Layer 10 of a small transformer language model trained on English Wikipedia (13 layers, counted from 0, width 128).
A neuron adds its activation times its output weights to the MLP's output. To switch it off is to set its activation to zero at one token and run the rest of the model.
A neuron's activation on a vector x is GELU(weights . x + bias), where the dot is the dot product.

Input weights of the MLP neurons that the questions are about. A number n stands for (n - 500) times 0.0012.
n123 (bias -0.140): 508 440 353 481 365 365 709 637 466 438 656 309 396 760 359 591 425 394 483 808 579 386 652 523 586 511 496 570 638 626 390 811 631 459 772 404 457 648 260 403 605 492 624 469 485 612 426 561 595 634 761 436 421 349 535 668 524 578 643 477 415 466 541 518 569 523 652 344 457 531 408 548 344 348 602 594 588 394 430 387 541 273 392 587 433 731 225 591 733 578 492 529 636 462 590 669 418 286 254 335 527 397 212 565 533 581 334 504 571 375 528 511 615 481 671 593 403 359 625 470 610 519 591 380 642 588 344 361
n127 (bias -0.004): 426 511 496 390 580 555 496 439 653 584 529 515 529 875 428 590 436 551 622 679 514 552 522 482 488 651 432 598 526 515 473 482 486 715 676 611 625 587 485 461 511 430 614 540 327 489 615 565 519 590 675 554 421 525 541 551 254 624 510 773 585 616 640 542 471 347 489 406 625 507 599 229 583 310 455 479 577 299 542 408 652 409 408 429 602 616 474 462 483 550 315 588 664 439 615 523 390 339 493 438 445 504 268 565 399 361 56 525 652 420 629 507 780 496 566 504 385 504 636 479 637 554 608 507 599 583 230 466
n159 (bias -0.050): 316 233 454 437 472 427 483 518 664 452 320 444 459 531 589 486 439 483 429 593 474 371 462 469 580 595 468 517 531 662 490 486 567 598 553 389 494 588 595 751 566 358 666 455 497 593 363 636 631 514 589 398 486 652 563 579 300 493 535 634 357 302 549 664 572 423 324 555 406 648 545 599 459 536 475 645 279 601 533 500 424 568 407 620 517 334 427 735 405 540 415 490 561 423 493 414 450 476 392 414 746 236 662 452 444 596 691 271 430 602 475 619 534 537 392 510 580 493 570 536 391 592 233 396 232 660 422 261
n164 (bias -0.129): 542 522 474 597 442 471 588 260 492 613 736 559 521 515 500 652 357 587 620 626 539 541 741 635 634 327 509 384 700 368 454 420 418 537 551 583 464 562 453 472 487 211 522 333 340 329 304 388 651 568 787 578 591 672 398 388 291 386 418 442 388 351 716 321 533 338 560 264 344 444 458 302 550 496 551 500 528 417 520 618 404 733 446 479 580 463 496 782 361 399 554 388 407 471 458 620 565 716 559 658 778 440 705 917 667 300 580 464 512 572 483 428 446 427 576 732 656 625 605 460 265 657 426 698 871 488 259 388
n226 (bias -0.108): 507 555 449 468 460 663 463 345 600 441 425 573 424 470 343 471 400 555 556 727 555 424 537 258 524 513 734 592 520 537 600 577 432 665 642 383 458 777 605 404 453 606 433 483 543 612 292 585 510 507 456 529 674 671 520 497 325 596 617 395 412 392 522 409 388 688 363 300 620 547 388 354 536 488 597 455 472 397 720 676 535 599 457 274 494 619 460 459 544 704 523 472 666 516 620 420 577 400 614 470 643 358 338 474 368 441 481 506 701 585 500 376 428 551 360 353 543 370 531 363 640 536 393 670 625 513 470 601
n261 (bias -0.099): 380 417 531 607 644 641 577 323 533 678 492 620 470 492 550 529 595 613 256 981 516 299 521 291 531 592 452 643 309 457 453 273 637 650 474 336 587 437 656 620 526 670 582 479 351 458 582 521 421 318 488 257 452 471 603 681 608 648 409 222 496 622 285 298 678 453 484 483 556 370 382 753 559 596 496 766 484 500 656 513 568 395 572 504 357 621 551 367 721 361 357 642 555 562 530 390 760 691 461 610 521 492 365 676 447 360 313 304 331 362 557 549 736 685 603 573 406 271 200 398 207 790 475 303 415 403 488 535
n476 (bias -0.088): 435 434 401 515 391 439 684 473 403 765 446 368 455 433 614 563 516 450 509 646 434 518 406 455 550 324 418 451 481 513 550 561 562 722 624 300 467 626 330 497 384 471 750 510 407 436 243 639 559 529 540 620 451 522 636 535 484 469 658 608 550 227 521 649 356 406 485 357 648 363 627 434 560 482 350 353 500 449 673 416 576 510 311 477 506 542 658 527 533 336 551 367 637 672 416 466 540 478 500 405 558 509 402 472 518 510 583 762 627 570 493 448 344 497 684 371 523 352 497 509 541 380 484 639 395 513 455 500
n498 (bias -0.119): 500 196 652 532 316 541 611 654 723 590 641 360 516 679 351 383 484 318 489 666 653 253 479 533 554 520 416 555 667 249 447 611 608 348 814 474 374 718 533 532 755 398 618 435 455 520 512 500 517 454 586 250 546 396 496 695 438 643 797 492 432 508 535 504 496 533 240 447 566 262 700 588 286 419 467 832 273 369 311 648 352 496 570 630 598 585 332 671 554 543 265 568 717 496 579 485 412 492 550 561 578 457 203 601 333 500 281 500 635 492 453 641 280 520 611 686 339 327 458 547 597 565 452 644 480 589 401 458

Output weights of the MLP neurons that the questions are about. A number n stands for (n - 500) times 0.0011.
n123: 491 461 516 404 458 385 497 405 519 494 631 640 582 784 293 443 343 370 368 562 517 332 574 467 448 456 545 716 618 411 468 603 490 519 471 472 453 475 463 571 516 407 576 497 386 365 581 470 453 563 455 468 581 464 552 466 392 579 419 552 703 647 617 531 462 450 521 441 530 387 446 290 512 497 475 622 730 565 424 413 409 330 460 559 500 517 479 590 576 500 521 572 518 623 675 576 301 528 623 542 617 494 448 458 563 574 283 457 664 77 513 574 609 454 491 419 428 604 817 463 494 438 506 503 475 711 55 474
n127: 504 559 314 752 303 599 297 535 346 406 396 489 593 281 690 559 625 267 611 592 467 613 333 668 448 604 773 185 389 728 520 556 443 449 556 425 418 466 545 467 373 638 392 686 665 571 464 631 455 411 507 554 575 507 314 454 637 448 554 356 477 195 537 341 625 566 474 554 556 412 454 651 530 455 454 565 549 605 481 556 280 610 402 541 320 389 444 470 414 402 650 427 478 496 377 411 822 679 518 742 261 402 515 570 496 543 550 542 458 443 546 562 257 345 702 603 681 395 195 693 785 434 500 504 401 546 584 545
n159: 484 540 543 514 632 635 432 527 409 551 673 432 630 361 514 613 593 531 551 548 535 417 591 543 309 491 506 459 575 481 466 417 303 444 678 385 537 607 515 407 281 714 372 598 546 647 456 468 451 544 323 417 509 307 436 618 372 639 391 367 483 667 378 528 521 513 628 402 595 274 496 641 453 631 674 372 583 451 408 309 534 641 315 468 485 345 519 395 487 494 602 516 534 534 402 787 539 410 447 553 325 600 452 662 696 407 345 690 484 253 448 378 423 580 595 500 325 330 467 481 503 577 500 585 638 432 678 645
n164: 469 390 662 434 625 553 571 434 473 439 375 533 397 388 340 710 372 386 639 380 843 650 743 367 305 445 504 639 491 341 297 291 500 269 560 496 673 442 649 263 504 706 558 388 471 532 339 296 351 642 402 194 376 521 525 621 367 444 65 411 514 603 337 636 475 563 456 303 378 583 447 199 496 372 766 244 622 601 355 544 745 545 605 620 613 773 378 352 743 378 395 571 367 509 375 653 491 815 539 388 554 441 451 466 406 408 466 575 513 591 617 744 710 368 266 740 436 547 505 482 431 636 436 773 430 868 549 982
n226: 622 610 637 527 666 402 461 473 640 665 445 325 555 560 568 543 510 675 356 355 400 533 412 514 349 460 432 395 610 699 396 357 617 421 446 351 220 281 544 596 588 553 385 503 418 643 503 307 552 516 466 747 548 711 304 308 235 743 454 653 507 575 540 610 509 604 519 610 418 393 595 709 587 538 535 469 403 491 549 298 473 623 449 314 545 553 535 590 465 600 548 461 428 463 588 403 607 541 279 365 441 400 417 553 467 573 426 481 548 515 507 604 411 478 497 477 659 381 605 567 425 485 503 546 535 519 553 531
n261: 541 525 376 418 371 447 525 485 484 444 266 526 651 612 586 374 626 329 661 427 561 567 619 794 660 604 474 552 439 472 542 485 557 571 432 761 823 622 322 363 624 487 366 574 542 432 373 252 540 686 641 609 477 543 489 640 362 540 140 511 588 479 567 509 287 722 888 612 219 746 487 351 480 574 390 665 597 453 442 415 260 564 572 721 569 611 356 354 556 545 368 332 591 291 545 582 541 288 520 325 671 399 650 563 409 315 233 455 333 607 504 733 550 391 492 328 690 599 605 609 413 297 302 356 569 292 462 661
n476: 586 479 527 566 644 582 497 497 622 509 447 389 437 555 569 467 585 601 518 488 414 497 441 565 576 430 627 582 408 541 466 339 677 446 463 637 377 574 511 435 533 363 461 482 511 491 623 491 516 446 597 639 497 642 365 366 426 729 352 526 618 667 523 477 464 574 643 386 764 635 542 640 606 421 515 604 532 567 440 594 569 388 613 447 489 679 575 352 433 443 337 366 257 474 586 451 388 489 591 353 500 615 415 506 491 265 381 559 488 661 509 522 413 520 452 441 477 534 460 313 409 585 247 464 415 553 304 456
n498: 510 486 453 461 374 598 467 368 487 513 416 527 574 693 325 592 421 626 538 474 482 432 506 483 320 491 703 669 427 253 266 656 323 395 500 343 417 457 494 538 510 421 460 399 410 716 531 643 471 519 707 399 546 554 565 567 474 429 453 662 615 470 414 583 491 380 526 441 624 390 381 460 558 475 546 684 539 469 466 599 543 442 327 772 466 416 425 614 604 558 451 580 548 481 520 342 457 521 375 558 659 568 497 449 543 606 298 536 623 353 614 471 437 503 527 238 369 396 890 428 590 468 712 576 599 639 31 659

Each question names a token from some text and the token that comes next. It shows the vector x that enters the MLP there. A number n stands for (n - 500) times 0.013.

Then comes g, the gradient of the next token's log-probability with respect to the MLP's output, scaled to length 1. A neuron's effect is roughly proportional to its activation times (output weights . g). A number n stands for (n - 500) times 0.00085.

",", then " Med"
x: 484 480 523 502 532 517 496 536 529 514 500 507 474 486 514 476 433 510 488 494 520 493 540 583 258 438 509 484 568 529 534 528 450 557 511 503 233 495 468 542 556 512 502 487 454 468 479 467 475 483 501 430 533 573 491 500 457 419 473 474 492 448 485 560 463 508 444 468 419 514 526 515 544 578 498 433 465 493 530 529 339 446 463 513 545 528 488 411 513 536 564 496 450 494 495 519 413 501 472 449 552 508 502 474 547 532 526 470 537 533 503 447 478 536 461 472 579 522 479 527 525 453 488 570 502 569 930 512
g: 621 396 215 680 379 498 530 584 660 520 475 404 475 796 368 639 451 627 592 522 429 368 324 387 501 609 554 545 489 474 566 628 399 420 487 560 483 513 682 536 331 570 513 640 473 478 617 711 349 375 576 454 503 539 669 550 500 307 490 698 422 564 499 492 487 558 570 676 518 598 515 419 613 439 599 508 658 456 455 403 310 649 633 396 481 455 355 505 459 443 426 458 400 414 349 625 593 320 590 630 408 462 645 526 482 522 571 373 448 432 489 544 493 472 577 449 365 470 413 613 536 388 447 363 695 370 423 351
Which neuron, switched off, raises the next token's probability most? n226

"un", then " ("
x: 465 472 478 446 469 604 541 501 439 494 470 618 452 477 471 550 512 430 466 489 466 477 397 499 191 615 489 457 479 535 534 432 386 478 513 398 508 494 461 482 524 543 518 545 496 427 473 472 570 533 582 779 465 513 531 424 489 555 448 550 411 480 504 608 548 515 415 577 451 602 632 556 502 491 502 482 571 479 481 545 433 494 434 464 459 568 614 471 532 482 564 629 396 459 486 589 394 341 524 448 483 486 499 418 518 573 424 575 486 328 439 656 550 409 420 361 465 501 516 605 650 311 618 559 560 504 717 520
g: 292 292 355 470 585 519 602 489 653 599 584 535 300 430 564 714 532 413 487 382 536 531 498 527 480 529 488 427 713 544 535 662 399 380 547 432 475 256 559 491 481 478 611 259 531 682 576 607 345 570 618 515 380 402 503 565 666 613 538 566 572 422 569 489 565 399 567 356 536 443 455 446 470 416 468 679 393 574 540 516 487 662 450 524 318 419 514 457 287 421 434 713 523 530 372 590 686 550 423 590 447 310 583 492 392 489 573 536 398 562 540 304 606 548 666 452 248 537 626 522 501 405 613 392 457 457 555 644
Which neuron, switched off, raises the next token's probability most? n476

"l", then " distinct"
x: 494 606 466 471 577 464 469 577 460 489 528 416 448 497 395 532 437 437 575 504 400 502 476 478 167 513 471 487 458 494 428 554 323 501 506 484 403 357 452 464 419 567 566 571 554 513 497 489 568 556 545 699 514 563 550 501 435 503 468 590 416 560 457 576 476 500 519 408 512 487 490 493 429 520 507 513 521 497 561 544 512 440 472 485 512 469 525 409 602 357 476 492 497 467 434 527 407 518 532 361 447 601 440 458 509 536 483 603 537 511 477 417 533 567 579 469 571 559 609 662 526 487 490 539 532 463 802 560
g: 548 269 588 675 482 507 559 409 415 463 545 591 287 467 643 402 720 456 517 700 598 606 405 423 411 540 487 412 566 620 493 556 384 424 517 334 341 321 468 584 544 553 269 506 529 521 501 390 427 581 497 606 488 311 320 473 606 460 561 295 627 428 357 557 562 365 567 568 486 378 494 519 358 433 422 576 511 695 441 508 298 385 505 569 434 479 300 498 553 563 722 522 522 591 374 446 590 590 509 585 455 406 575 474 588 640 724 528 533 428 528 511 457 539 546 609 490 516 341 589 647 476 434 328 615 718 644 599
Which neuron, switched off, lowers the next token's probability most? n127

",", then " shows"
x: 502 477 518 483 451 523 470 537 504 479 486 505 459 469 531 492 472 488 531 558 540 459 527 542 239 436 549 502 512 559 532 495 403 429 537 468 218 533 527 478 481 539 526 568 454 467 457 445 447 447 513 467 529 552 511 524 510 420 493 503 478 516 494 499 491 539 424 493 467 559 490 487 535 520 469 449 537 543 566 546 410 470 480 473 497 473 475 371 498 495 497 510 432 469 476 560 425 552 478 485 620 512 516 491 510 584 499 492 544 530 470 429 518 512 468 430 590 450 547 481 563 526 555 583 487 591 905 505
g: 578 416 518 604 505 328 332 338 734 569 481 384 569 591 544 592 475 475 534 556 373 542 272 571 368 469 637 556 476 434 433 429 375 390 468 602 507 444 582 499 287 450 415 304 524 408 577 470 442 493 524 686 433 491 372 538 451 579 421 564 565 608 415 436 502 444 543 657 418 557 701 645 508 599 574 588 555 561 440 350 359 566 517 388 477 303 490 594 553 469 336 593 615 604 532 442 485 390 535 524 262 874 806 510 400 545 425 427 525 384 645 461 451 587 551 438 572 705 508 478 454 465 553 490 514 489 655 406
Which neuron, switched off, lowers the next token's probability most? n226

" China", then " |"
x: 450 398 444 403 417 576 533 491 507 480 470 596 371 432 439 582 556 401 486 471 524 485 439 497 337 513 529 617 456 562 540 535 406 558 444 503 522 464 493 510 415 534 506 598 527 426 476 383 525 465 477 626 516 580 588 435 495 527 415 525 422 498 451 595 579 482 420 588 477 599 612 583 458 532 478 497 432 484 489 406 426 463 509 573 437 497 623 566 517 390 543 525 432 449 470 520 441 522 467 505 468 491 604 354 498 483 487 574 560 513 424 564 487 400 417 459 436 432 501 616 552 524 556 553 432 512 904 453
g: 656 653 597 417 577 534 550 450 545 505 485 588 575 351 624 645 540 526 512 433 454 436 553 578 453 392 404 628 375 621 305 448 275 427 549 482 615 450 504 548 537 405 648 550 445 422 398 520 598 510 359 559 572 732 504 517 478 380 624 427 444 584 538 469 579 235 367 402 365 400 283 613 403 664 678 486 523 246 533 570 522 627 304 375 443 400 492 770 349 580 673 541 367 663 600 613 418 417 467 465 442 582 429 548 448 443 404 550 658 425 686 481 429 444 634 465 586 675 506 448 457 409 400 527 553 466 535 455
Which neuron, switched off, lowers the next token's probability most? n159

" the", then " 11"
x: 481 526 471 551 483 539 478 514 545 513 478 488 506 489 473 474 434 480 544 521 497 589 548 506 273 441 475 537 438 521 494 503 473 508 610 450 362 397 528 494 526 569 524 537 505 445 521 428 487 574 464 470 464 496 429 566 478 510 487 479 426 542 432 518 442 503 484 524 438 476 461 541 501 618 493 486 522 510 461 520 194 496 542 532 467 560 533 423 561 450 461 483 530 545 543 526 437 511 469 486 567 497 462 455 512 480 405 476 518 555 491 640 414 550 491 493 505 528 571 487 450 594 489 547 462 560 917 513
g: 545 375 628 351 574 695 565 497 332 580 468 415 355 359 466 548 475 540 520 336 467 400 464 602 590 709 435 469 500 511 494 561 556 563 443 401 504 316 637 437 652 732 516 564 608 449 611 584 381 587 412 427 604 673 504 551 471 581 694 483 489 414 432 502 429 380 511 492 502 591 444 436 596 411 400 697 598 402 487 586 415 443 513 447 600 450 418 557 412 575 596 497 490 547 298 318 467 388 608 309 780 311 505 757 558 467 565 343 533 430 617 572 670 513 633 475 566 508 431 454 286 583 442 416 535 319 498 318
Which neuron, switched off, raises the next token's probability most? n498

",", then " that"
x: 484 476 524 453 486 486 510 457 471 461 532 471 452 506 558 548 500 483 453 482 501 453 529 525 276 466 518 522 496 499 518 519 496 521 474 471 166 597 460 459 481 514 481 551 480 518 503 502 457 453 545 544 509 586 553 492 498 440 454 499 506 497 496 591 523 483 461 466 433 577 487 536 509 488 508 449 514 492 550 514 513 480 458 416 475 522 579 396 507 533 518 478 428 487 470 551 542 520 486 484 549 496 518 498 559 457 514 507 563 509 519 494 478 476 459 493 505 487 534 486 503 429 519 561 492 531 929 510
g: 512 421 490 558 585 531 525 368 489 467 495 472 313 377 507 441 561 307 386 598 391 437 545 620 505 465 570 391 483 460 535 430 451 389 503 384 658 520 348 509 475 580 339 323 522 572 570 560 533 568 377 532 407 432 454 597 596 509 567 650 473 546 281 355 471 443 529 422 475 492 554 422 353 408 366 416 365 482 231 583 727 612 590 559 530 481 247 407 637 527 645 574 456 608 648 548 492 607 730 545 473 645 382 392 654 442 746 383 616 536 526 333 536 681 366 721 544 559 632 676 555 632 514 534 420 435 587 483
Which neuron, switched off, raises the next token's probability most? n226

"se", then "i"
x: 523 593 522 450 438 569 490 389 399 528 465 572 385 499 453 618 409 483 489 480 491 438 416 430 223 494 448 503 503 584 378 438 368 376 479 548 518 523 563 551 515 551 451 565 372 484 411 457 610 560 522 735 525 540 489 393 526 547 529 569 431 615 393 554 513 447 500 499 501 550 604 596 574 503 501 555 564 521 535 493 458 506 401 506 517 560 559 451 495 462 498 560 505 440 465 553 366 386 431 489 403 490 380 558 497 702 481 594 593 438 436 616 562 488 454 502 435 521 481 607 557 333 588 505 503 431 774 514
g: 485 575 660 464 506 488 475 679 575 706 457 510 526 527 490 556 493 514 524 268 638 312 435 620 526 458 737 518 379 589 567 303 522 548 355 492 664 490 581 541 681 445 563 566 415 485 437 402 560 626 589 524 398 389 483 677 500 551 463 458 438 463 461 563 546 468 339 479 345 371 639 313 369 465 426 306 650 439 520 577 584 514 591 354 527 631 476 548 488 621 612 327 565 518 522 493 486 400 392 718 373 564 318 602 401 374 508 620 599 373 399 534 503 462 353 503 295 605 680 347 404 462 739 577 337 569 460 527
Which neuron, switched off, raises the next token's probability most? n127

"-", then "won"
x: 503 482 445 261 454 507 474 519 491 439 585 556 482 558 477 633 441 405 568 533 528 565 556 477 258 500 556 533 490 496 403 533 558 478 456 481 396 504 406 393 436 553 537 567 539 456 574 315 550 572 550 650 477 491 468 385 602 512 445 463 414 615 461 516 540 475 465 512 451 630 497 536 446 501 496 521 480 472 555 574 396 534 531 438 358 637 584 490 613 440 465 487 442 535 441 529 413 436 445 411 484 559 497 515 618 645 338 615 622 455 498 667 488 363 526 578 376 405 616 492 450 397 699 556 537 494 711 437
g: 416 488 500 582 273 454 591 541 532 532 362 381 437 551 472 432 524 341 457 292 541 535 295 304 481 493 565 578 485 616 444 496 657 476 505 414 602 661 419 571 563 302 489 315 487 569 439 700 619 553 572 483 563 468 498 572 363 500 359 447 515 283 499 383 662 640 644 716 449 537 459 468 477 469 478 761 395 546 523 494 572 387 306 474 454 548 731 598 714 547 528 408 623 413 739 507 629 707 600 368 641 544 449 455 421 410 387 633 367 597 453 442 602 447 402 540 473 463 644 498 419 481 425 464 548 494 374 519
Which neuron, switched off, lowers the next token's probability most? n123

" to", then " Europe"
x: 467 537 514 467 489 507 472 476 480 476 471 517 448 493 502 503 569 457 489 529 609 495 468 524 299 556 504 510 441 497 518 444 421 505 494 478 318 542 425 438 455 484 583 491 403 384 434 490 532 462 414 436 470 531 473 464 534 429 458 523 444 592 362 537 512 494 566 627 532 475 562 558 568 548 528 555 466 455 524 461 532 501 512 486 479 497 523 364 591 391 482 508 421 576 441 560 468 491 468 465 623 516 531 466 529 513 449 537 511 487 473 514 577 547 461 492 491 522 530 553 550 526 552 535 481 529 930 495
g: 448 387 197 474 403 433 478 499 400 404 485 552 496 445 339 312 422 462 686 627 300 503 591 685 561 487 502 506 480 639 531 473 639 411 607 599 504 475 430 471 637 427 671 492 605 568 447 419 468 498 379 369 783 302 549 541 567 485 463 681 445 532 579 404 578 787 532 600 675 593 372 388 755 445 323 560 551 676 506 592 495 579 411 512 471 389 386 547 384 537 356 454 536 349 421 516 341 467 503 468 546 555 602 405 725 520 477 457 452 564 577 519 522 371 625 361 615 465 401 518 488 506 607 528 478 335 525 543
Which neuron, switched off, lowers the next token's probability most? n261

"B", then "anan"
x: 459 511 566 465 511 464 483 501 527 480 484 540 530 473 504 511 531 585 515 460 467 515 530 508 146 465 459 515 508 520 479 544 458 500 465 576 361 436 522 518 434 362 546 517 509 352 446 430 713 389 562 569 608 501 453 531 519 486 466 492 489 549 484 491 512 460 482 431 487 459 462 424 496 588 488 508 550 511 516 493 330 416 537 549 519 473 490 525 503 517 501 447 440 540 468 589 447 524 541 447 571 549 544 527 582 491 537 444 458 529 484 449 500 553 525 436 443 549 611 440 412 505 498 598 539 541 823 510
g: 361 358 469 604 634 512 578 602 492 581 598 299 411 617 555 449 567 433 443 574 519 543 443 509 352 513 659 559 469 496 499 467 651 621 479 414 637 733 487 612 489 489 440 545 363 530 370 451 542 376 488 693 290 819 503 303 265 477 431 440 279 519 642 673 555 170 460 358 435 544 459 560 444 543 542 584 490 549 355 722 500 570 548 544 480 613 305 500 483 522 526 513 512 357 531 475 550 536 672 402 501 527 427 310 526 478 526 707 479 536 527 480 511 518 320 562 559 449 512 453 506 396 597 499 508 570 311 569
Which neuron, switched off, lowers the next token's probability most? n164

",", then " and"
x: 514 524 532 448 453 516 501 523 437 489 496 491 421 518 516 488 566 410 489 521 554 406 475 535 277 465 473 553 476 448 430 535 403 517 489 484 161 485 442 499 412 552 530 593 465 562 500 504 499 415 535 510 540 514 513 480 432 486 424 525 481 446 458 530 507 530 488 469 452 540 488 542 484 470 542 455 609 480 563 549 534 445 511 457 471 557 507 391 561 517 518 524 443 453 485 543 511 503 496 474 566 491 509 522 585 430 532 570 562 503 439 501 504 542 485 493 506 437 463 559 545 446 557 543 492 567 895 569
g: 487 524 461 418 342 508 362 472 493 519 382 383 502 249 501 601 423 498 513 500 482 315 500 435 476 449 714 621 666 369 675 728 365 462 488 462 550 745 502 624 392 613 527 546 594 649 399 592 612 607 599 596 552 648 640 416 445 452 500 584 522 407 648 454 483 477 274 427 451 430 490 428 510 279 546 609 610 562 490 465 676 652 323 332 356 471 567 462 424 520 456 529 551 575 425 453 347 401 408 496 453 498 469 413 573 464 450 565 689 421 537 462 507 546 376 452 472 246 612 434 404 508 594 603 608 633 493 802
Which neuron, switched off, raises the next token's probability most? n476

"med", then " its"
x: 478 499 455 512 489 521 453 509 425 509 448 490 516 410 411 520 530 529 498 486 499 506 388 573 230 520 515 453 516 410 481 456 425 528 639 488 369 367 452 452 597 536 386 523 470 410 546 453 515 600 528 605 525 473 470 530 574 411 446 549 464 536 553 576 522 438 459 631 509 478 550 467 420 535 517 479 568 419 493 464 545 561 514 534 425 609 524 386 478 398 569 418 470 530 469 561 476 467 529 454 492 504 416 491 546 484 527 581 590 460 591 487 513 472 553 450 549 547 516 456 490 482 551 567 535 548 876 504
g: 842 482 664 438 772 556 459 473 381 289 447 559 569 507 550 299 583 586 578 450 560 673 414 490 590 457 363 371 361 594 494 578 489 550 472 612 525 385 225 470 597 263 495 554 435 391 467 444 660 446 368 405 583 537 526 615 477 563 391 438 528 470 633 456 384 622 435 470 542 563 586 450 623 590 361 424 655 539 448 397 746 505 609 577 456 577 736 479 633 482 539 615 473 544 366 532 448 645 425 422 558 551 299 622 507 463 553 408 463 489 388 477 307 518 536 419 490 413 423 395 565 507 477 529 580 493 489 283
Which neuron, switched off, lowers the next token's probability most? n476

"aw", then "at"
x: 420 471 457 453 523 545 535 453 585 479 418 524 473 433 365 464 593 525 537 434 521 568 438 522 208 574 523 538 481 486 632 488 362 508 462 451 479 461 490 508 548 497 579 518 449 431 410 492 607 616 522 770 410 614 482 510 408 451 437 572 385 535 453 570 515 438 502 577 436 554 606 568 501 519 456 490 523 457 506 512 400 518 494 548 437 565 605 527 510 410 530 510 517 546 496 560 391 346 432 454 501 450 544 397 514 466 511 556 511 409 475 576 501 427 583 354 446 498 543 679 495 357 545 614 393 595 766 527
g: 319 522 514 564 566 596 513 418 485 389 535 410 640 694 352 480 443 683 546 316 458 347 323 463 451 556 500 568 496 603 544 416 577 687 315 728 543 600 566 398 515 613 553 673 197 461 638 518 585 610 620 592 420 569 493 492 455 542 524 476 466 476 579 428 617 541 609 205 472 466 412 511 476 697 455 610 530 494 341 507 459 362 480 331 538 377 502 409 582 301 531 311 512 501 569 448 457 542 632 404 614 514 477 572 314 569 419 532 492 612 309 571 581 477 531 626 436 603 622 435 532 730 444 340 514 499 356 473
Which neuron, switched off, lowers the next token's probability most? n476

"ru", then "its"
x: 580 530 546 393 441 610 372 465 617 516 432 428 406 522 464 510 560 522 556 425 503 558 553 360 180 426 537 537 420 500 409 477 400 413 589 407 478 370 512 547 400 669 466 532 431 291 501 467 503 524 557 736 597 454 491 494 561 483 361 536 541 538 546 483 506 448 467 443 600 470 451 492 528 485 542 498 536 577 448 580 418 454 415 463 488 596 524 382 535 507 515 535 528 534 636 500 418 457 501 568 545 617 547 438 517 435 492 638 495 423 423 520 448 523 549 441 477 459 613 518 586 527 451 550 554 545 722 552
g: 592 550 504 512 589 535 460 626 544 431 458 485 563 441 414 770 499 660 465 402 341 471 566 306 545 449 575 424 509 605 519 657 455 681 604 532 467 584 562 670 492 432 605 458 460 420 716 656 549 634 472 467 578 406 507 313 394 578 434 668 510 463 565 483 580 524 173 569 526 496 505 658 480 521 363 448 463 204 645 497 450 491 487 396 304 312 504 619 406 465 298 440 453 435 519 339 612 405 409 411 584 611 562 510 485 521 450 282 436 479 544 353 594 409 646 543 593 587 633 562 499 675 553 448 282 585 424 463
Which neuron, switched off, lowers the next token's probability most? n226

"es", then ","
x: 462 566 404 517 501 507 498 606 641 476 511 523 467 401 372 484 515 564 542 544 479 550 529 502 162 449 573 462 512 564 536 435 395 396 545 508 437 427 581 467 541 531 573 570 537 416 625 390 480 432 453 628 529 576 459 422 485 505 554 504 407 522 409 617 435 514 404 461 498 471 447 524 490 551 523 497 479 576 510 573 510 542 424 495 310 561 571 445 569 538 521 533 470 511 512 482 434 454 463 409 592 468 376 464 547 506 501 404 574 498 510 426 482 437 578 458 530 496 538 517 540 498 621 595 410 563 805 533
g: 293 494 523 663 579 522 580 407 681 272 337 506 357 232 417 561 656 438 406 384 477 485 649 474 566 550 563 508 422 608 594 596 536 751 513 432 729 519 461 538 532 513 460 557 623 538 417 615 313 427 490 309 445 583 426 629 611 430 515 406 497 319 618 584 575 631 473 436 478 414 466 469 393 509 565 689 247 446 324 578 581 595 477 530 497 556 440 442 631 614 464 665 544 576 485 349 246 525 268 638 509 514 500 539 344 489 521 511 515 509 596 419 366 526 460 529 539 517 387 479 561 512 447 684 598 575 535 370
Which neuron, switched off, raises the next token's probability most? n226

"Z", then ")"
x: 348 513 440 376 542 601 531 524 513 507 453 653 433 576 509 541 584 467 535 459 437 490 522 494 130 436 513 572 547 484 353 522 489 442 543 509 447 460 538 530 476 499 519 606 565 416 532 407 709 430 470 650 527 564 475 567 508 512 455 565 415 452 620 547 406 512 474 519 376 608 573 486 472 417 488 517 537 649 470 521 370 458 475 508 455 491 519 525 457 450 485 485 494 475 510 555 456 430 573 478 558 525 523 487 532 656 501 493 473 486 500 579 466 497 450 412 457 508 536 556 530 516 444 483 395 523 749 405
g: 429 510 416 520 393 562 629 460 500 349 389 705 454 327 591 661 680 460 353 411 558 370 493 514 577 477 463 407 559 527 552 430 450 471 644 311 654 421 498 270 360 677 530 571 615 516 415 473 381 386 340 389 454 534 520 710 604 506 597 486 496 535 595 518 599 479 429 523 532 624 456 569 521 423 597 597 508 482 502 618 575 588 463 455 515 301 440 611 489 435 753 473 615 327 466 511 723 518 581 522 405 484 280 275 410 592 591 600 410 515 671 354 471 437 437 400 468 462 376 484 532 299 596 795 464 606 583 531
Which neuron, switched off, lowers the next token's probability most? n159

" |", then " 35"
x: 499 469 490 432 463 523 550 475 518 441 490 513 428 480 561 509 530 490 544 463 407 496 421 502 363 524 460 498 500 519 561 485 493 488 498 463 346 560 484 506 554 475 517 479 466 436 511 516 445 522 489 504 490 537 527 462 531 397 430 490 419 477 465 564 533 471 449 555 439 630 541 452 498 485 456 506 573 510 498 498 458 498 431 505 489 525 560 552 471 492 530 487 441 510 468 572 439 488 498 478 517 516 506 514 507 546 474 445 471 503 540 639 482 450 521 502 515 552 550 536 522 457 475 605 466 447 978 416
g: 508 538 608 475 462 494 506 535 237 454 532 379 523 549 594 571 420 653 452 427 358 497 527 590 700 628 516 453 380 597 544 421 274 458 454 479 562 361 429 395 498 380 476 410 624 410 593 573 554 614 477 387 583 550 534 653 347 490 652 274 667 798 372 542 624 385 639 432 583 548 529 573 601 586 435 458 337 600 403 608 328 627 452 485 550 522 351 440 408 461 404 496 558 521 630 497 533 634 294 422 621 495 476 737 549 478 464 364 580 490 495 547 502 510 660 408 492 562 357 404 485 650 434 362 710 311 555 350
Which neuron, switched off, lowers the next token's probability most? n159